Layer 12 of a small transformer language model trained on English Wikipedia (16 layers, counted from 0, width 96). Numbers have three digits each and are written without spaces.
A neuron's activation on a vector x is squared ReLU(weights . x), where the dot is the dot product.
The model reads these tokens: "str" "ic" "t" "or " "con" "str" "ic" "t" "or " "L" "in" "n" "a" "e" "us" ", " "1" "7" "5" "8 "

The vector x that enters this layer's MLP at each token. A number n stands for (n - 500) times 0.0075.
0 "str": 595436421325330334213616795546508590572429581430274450151255493490237457324488681807468477423435388577577562328549592291524586625729447455365363298560578662396469460387352361403501453586625496666655241308417465721509644564592457640540463374534380650249400510469579393372411367512547695449
1 "ic": 567571353385284357426590677643327484467531559506267426301308422531275750326489539810601383529260510451563448266506510421460580609704474479349465322607769679789572514399383418385470484596623466633777273219491452667337470569524564695433431403407516524337524596386638473322397285673533620441
2 "t": 613390405485378465385557509653374414687550549719217397366293420459456490252394447875418429584348363587458552082587486369572624614703542591451453343623662652527568556433502489354487381732691507583667316307273457792440647550628352521408436395578491528335537578538556318362545360759582587470
3 "or ": 476319557521355449041560468519528303875514604644421560390546577520193504528641354543612467390371494467570512314540462279601570550686684611301122230478506548750530321502420536519388633565573561401548380360529772544591483538474465414383482362401400578452369599368668499271611661672385453490
4 "con": 596475464525482322139489780473316562829541709506389418314288455525325613480472362822479468589210406451750491333493425232763558649705725548388277473613454592508546373734451585442478531452619550460739309299466562666582418550651556516509499414439417470367434677371419406405480390535464500501
5 "str": 529482565412471310265406723469488672595501659504449338195281586581222396365412617742443450388407368496550565412585622282573667739598539564392567174511616828465400425459428426477564479521550570360648357348399590784754718588740510705513452394612449641336252543472543407479426412533449537625
6 "ic": 595571365480306282396545528620492356563482767467160329353232555526242667275463510882575428595322452509524377480415397482423501626642470611326468253508681747799623505308340482390568543582655556484680307203372481504543500571633496672427387475509486472361464534431635459303395370621508551495
7 "t": 616430432498293401326493513621471401666499579769225297419306459502355470263498461973408450593293345551407546180591574360447526627680515536437343291568590628533593519336561506316485372712694605540613311333288502652424584590600309450414383414584486519372427550558520370354598379778581523524
8 "or ": 485356543452361401083521497554532315873528642631369531369530562517224536476599386558595434407325467495555497273522455274614545581747697586292124203506515573734546332450444539493364612554628556366566366340495771606552479555446464418387461346437401563463394607387618515257633580691423456463
9 "L": 611510469444376115263571656630430422643399709456500346405443466473397372443548595847488411521326320592501659169550342335721474610628585539296110218716565523605346481506363535403551575554725591395568379630535641618644647635449615638611388407544559616453401489478385565377423407606632486554
10 "in": 497412361455176294340373657633417463627375634470440286393448630524386699304409605749580446503370587541735581288555388480878591641871430706305322386545575529656459393594288581577630670476682636520482383528665478524545323711545426711522526359528544449553516637406346482431436317418648508483
11 "n": 381301351491376298379363616719428682556394637494448532387397612416267431427371484768426636444530545572706466285595337605814745464789474568265462355714624559615389323481486569634555597539539460553608260510425526695524579606493443906417339254470607435313442638592465555511590352453614438378
12 "a": 473311447470282446502463601527532523513461618587387484372223559512246610446459530795422633466363744414616537309601289543784710474688379398367481532694574609840268424335414473632519493430676488322567423326446412823505517450535419689273366450266561583326456607619379692478502361716585455456
13 "e": 411373486364354354423475537609459482575435587524174442543327490560337417338482450752392479357265590520565645333575311506650652451557530555371536218675739619832397364420397514561419478503706473395523303290372519946464455444609420512452337436421654527321524585756497559547520465749760383490
14 "us": 447296323413352336279517478553437553569575642661166466440397454669449591393577534760473438410262459444607714276460405502713788609572533542451330415638688617756494482390355455532616363545648703518427542453282598911421473420494295551364354453578629511421549742624585619501596334698584393500
15 ", ": 476275458501384327093516478581580260891548620622375588389539571493259448407619374607563460407320512507573472334554472298689566564738696663308164195520518569751576292508415519494377576503518606381553357364482681636578509518484465475391416366378429561456360576368617479257619621597431424509
16 "1": 416409532471446217191631618449367385917385578623327470412568653453461442377531486660618459521189442472654596188510349325689606645703428526371344413678492699782400301543444521604588429577614595268629355487439606758568542715469552591459319445490548529347394494615413411421392334558532467588
17 "7": 267512444439332237308613570623435526855431623580334401509459743546296432452441560606592435514197455349699611329454230560791575561671509475457537319600598746688426300444508505635505396557666574248679193519493470759469501521533466591496339485509525554322462503561423276459409502704619449623
18 "5": 215398408534356319350523425609514550587503490671278356470485550611334434349441666738482426437156480371814627193469297487756696462672464570494597399582487773702362315381527364712558491449683546300501318459413616624440455475559359543467314536613547400320437496623474412492704510700582310461
19 "8 ": 403307528552377358220443540692610610672514605546194493499496614693488417330558573626470362478218374486793645252440407409581719557630598589378208405527537781683504277271533478749488455529678458339625518337323576709540413428518465528459400464567489498407409378451537472332750558643470236498

Each question shows the input weights of one neuron of the MLP. A number n stands for (n - 500) times 0.0018.

n19: 445447597793622449398483364584421382226641730503473402352515522601330659546500507372431552730745341506556465646441632425593486663481365304519657545538524401562434439576471558535368511506404729761576637625578648637539646566462486532424420443466265591662513413373322513573629474523479543486
On which token does it fire most? 5 "str"

n360: 452448678333570625508494646464390382453599637511398509599485528445524614549342508302466426483416369527516474443579412546444356544452568615409226514581294497457687547411458410457491565546612370426420492541562375461532416525486525506435481527705424578597484404367702527509556575511317573462
On which token does it fire most, and how strongly? 8 "or ", at about 5.4

n118: 579376504390437490551448370608553303628408628556673424436449677481378390457461573457527435426577571653442493507656665607285558297489402339503500663675600425450507623504702556404418638607368451554812410414397660508392530270292881776475405580430625463749507526504515582381642536301239366356
On which token does it fire most? 11 "n"

n303: 475336493627705584526516554287373231396546372357304384537615618391503251442625381428554391538351490554694550578738577439543360410437381405405509436630540379395432575698390447422441371463323421520625503436543510373503526539667490610419445617497299487395567568516733611432381372478445452373
On which token does it fire most? 16 "1"

n39: 517506370436384589400465460624572509582538485324447503554500467518526618321660503449521582512584260486451192358646619544578420305557425427525511398389610522394508405750573611406351453434656387555446440484459594449368384390368485429448619654409450541604514371551471503378599510415466517373
On which two tokens does it fire most, strongest first? 8 "or ", 15 ", "

n41: 497466325559530450519398544536379437650785566540598642537388506664733422669560558523564432732646351449464306471582357433433596340266561483503418497431434421315503622349367513527357535383527413459541453445472619490349284481446450576600662256487472451487658422592484478452601325370576249490
On which token does it fire most? 19 "8 "

n298: 653392667364379399731486539608254467480281500205418574721522437500650549748389524631680621493632376470328421588519595510577525659374406489384549507572583484503384432570381643294373504311465553479846538490344493503382379398475618486541530697596536472465577503490672500454671407523496581608
On which token does it fire most, and how strongly? 1 "ic", at about 2.6

n323: 578434477354379596304574690664299455472381348415538629475562717697517449485329424321779442445576666378611463410513623464353372485585531295553399766497581467497526587442382353307362350415360431376471661405467616500628624351554560256586334444504377578620659437534690398304584508378555448397
On which token does it fire most, and how strongly? 3 "or ", at about 3

n193: 564669551582510254526470418439476468513457486490487770628391372425596476638513442553541343465451291541503516702612349629386431528402549449553563436541533402372534221539643379585277553571698576582463410469604609393383480389450666597435624627434528655321597398408322564364491250294514623524
On which token does it fire most? 9 "L"

n67: 585885418458562415595555517381550345526468333510359542744586399638390507429392472575713627435487438388516365404402414669418550323475557554660472556576422643556509506424419520594514369497592706363630493644692555441376699516599445656398634487497534471555326295606490553523648654472575516524
On which token does it fire most, and how strongly? 18 "5", at about 5.8

n333: 316221532554510515607542670479609476606497236467538601421408592490484371544571500548490493337573529422443657541470479659470671347422522587461540572656604530209585586365577408467319408437549641637480418521539280428577597538493679483383697497403309432562348250444603578493488510683527623520
On which token does it fire most? 0 "str"

n149: 672423392337466439595439595398544604630549352568421595238472447364642513625421656369487617500515383585590346599483399571662360426538608529457465647277288446479345480506529481646506373386581483532645441633469442488630558624453731532524500500463432659451548546512317370440556606409439640497
On which token does it fire most? 4 "con"

n174: 491532541482550247617438513493585490558322222369414510752588602545589336577567639496478331629533630361582468445483539569654452438414211478540494368509531463500373687467482362465503644532453436497427534611597485544583531382538509549476600324340305494355648506444352447516644533527623530607
On which token does it fire most? 17 "7"

n157: 390344781610434531462448497486353441471607404546364602540395515399333543520537561282527601466680549431500258494428386379553459428440296395515441607420415611721466562545253248503476389461414579591379417706536454603507408635404635613391445552578362507349385749472415528453534673494500411640
On which token does it fire most? 12 "a"

n144: 610490618474490573727578272444616389542316374575291517490375700426541380595481418305600423459452487650433346427482503298523534285441557396582398464632624485387625561431658618537360335506447472620477418440455474536493350315576477670290497436555531669302494474500406384456537640453622718517
On which token does it fire most, and how strongly? 2 "t", at about 5.2

n98: 532465450500341667346609434579506312422754618494769422599425573503476522439445676584600522427623466377437526413575697588453434497389482342577564699566369618532434445616526305613555626636562443516491414596525497404427675530674583404590530440585558576610336473559418679327532461439468527481
On which token does it fire most? 9 "L"

n315: 474698703470409651442673528144401308493437486487593475476595472486471220584519301261493431486487490478634630385564447323418510405426373576413668554595554681597453525474449480738556415627334632397435662478404503605507728612520524574552612569423447547500666457577390429555484554478727562259
On which token does it fire most? 16 "1"

n128: 630453493730437466599497531535698331423408641434536574393462530519604574478389629179432485619612431555626406574508630425533407623466433680349625372441410434656441557567503606444525433514630664534429458533622548382500461577524256400377556603434358593584684399509566385466514387511563445669
On which token does it fire most? 10 "in"

n326: 531288622271719231361553600308456527673592511550504435551585471651510507515490580348617463522588614603633734679569455536308496440408497607633497551574532635348620686583391431522485644517442399875635554361692514518437547398551633290633598321624428493532441542373408617441507361575395726358
On which token does it fire most? 0 "str"

n288: 332537539191448424622458537403500376516695334308679452480346423623419427581334478366659470378376439649604518668659387632657437470500478383506666628655468360506452674346602507520401479596464447669543458440416652471564474484431448530374503379304299481471456369360542509520438385571426462571
On which token does it fire most, and how strongly? 12 "a", at about 1.2

n186: 594509590521582557600418469448426519485368360454440276602486433588655615215454518535503569560580543538476497762589612452534390538735379625367529478397536344427418569550500282484379336523432450572447610483517424626478451539512512449494390401364334409369547602506585468431581405381684456202
On which token does it fire most, and how strongly? 10 "in", at about 1.1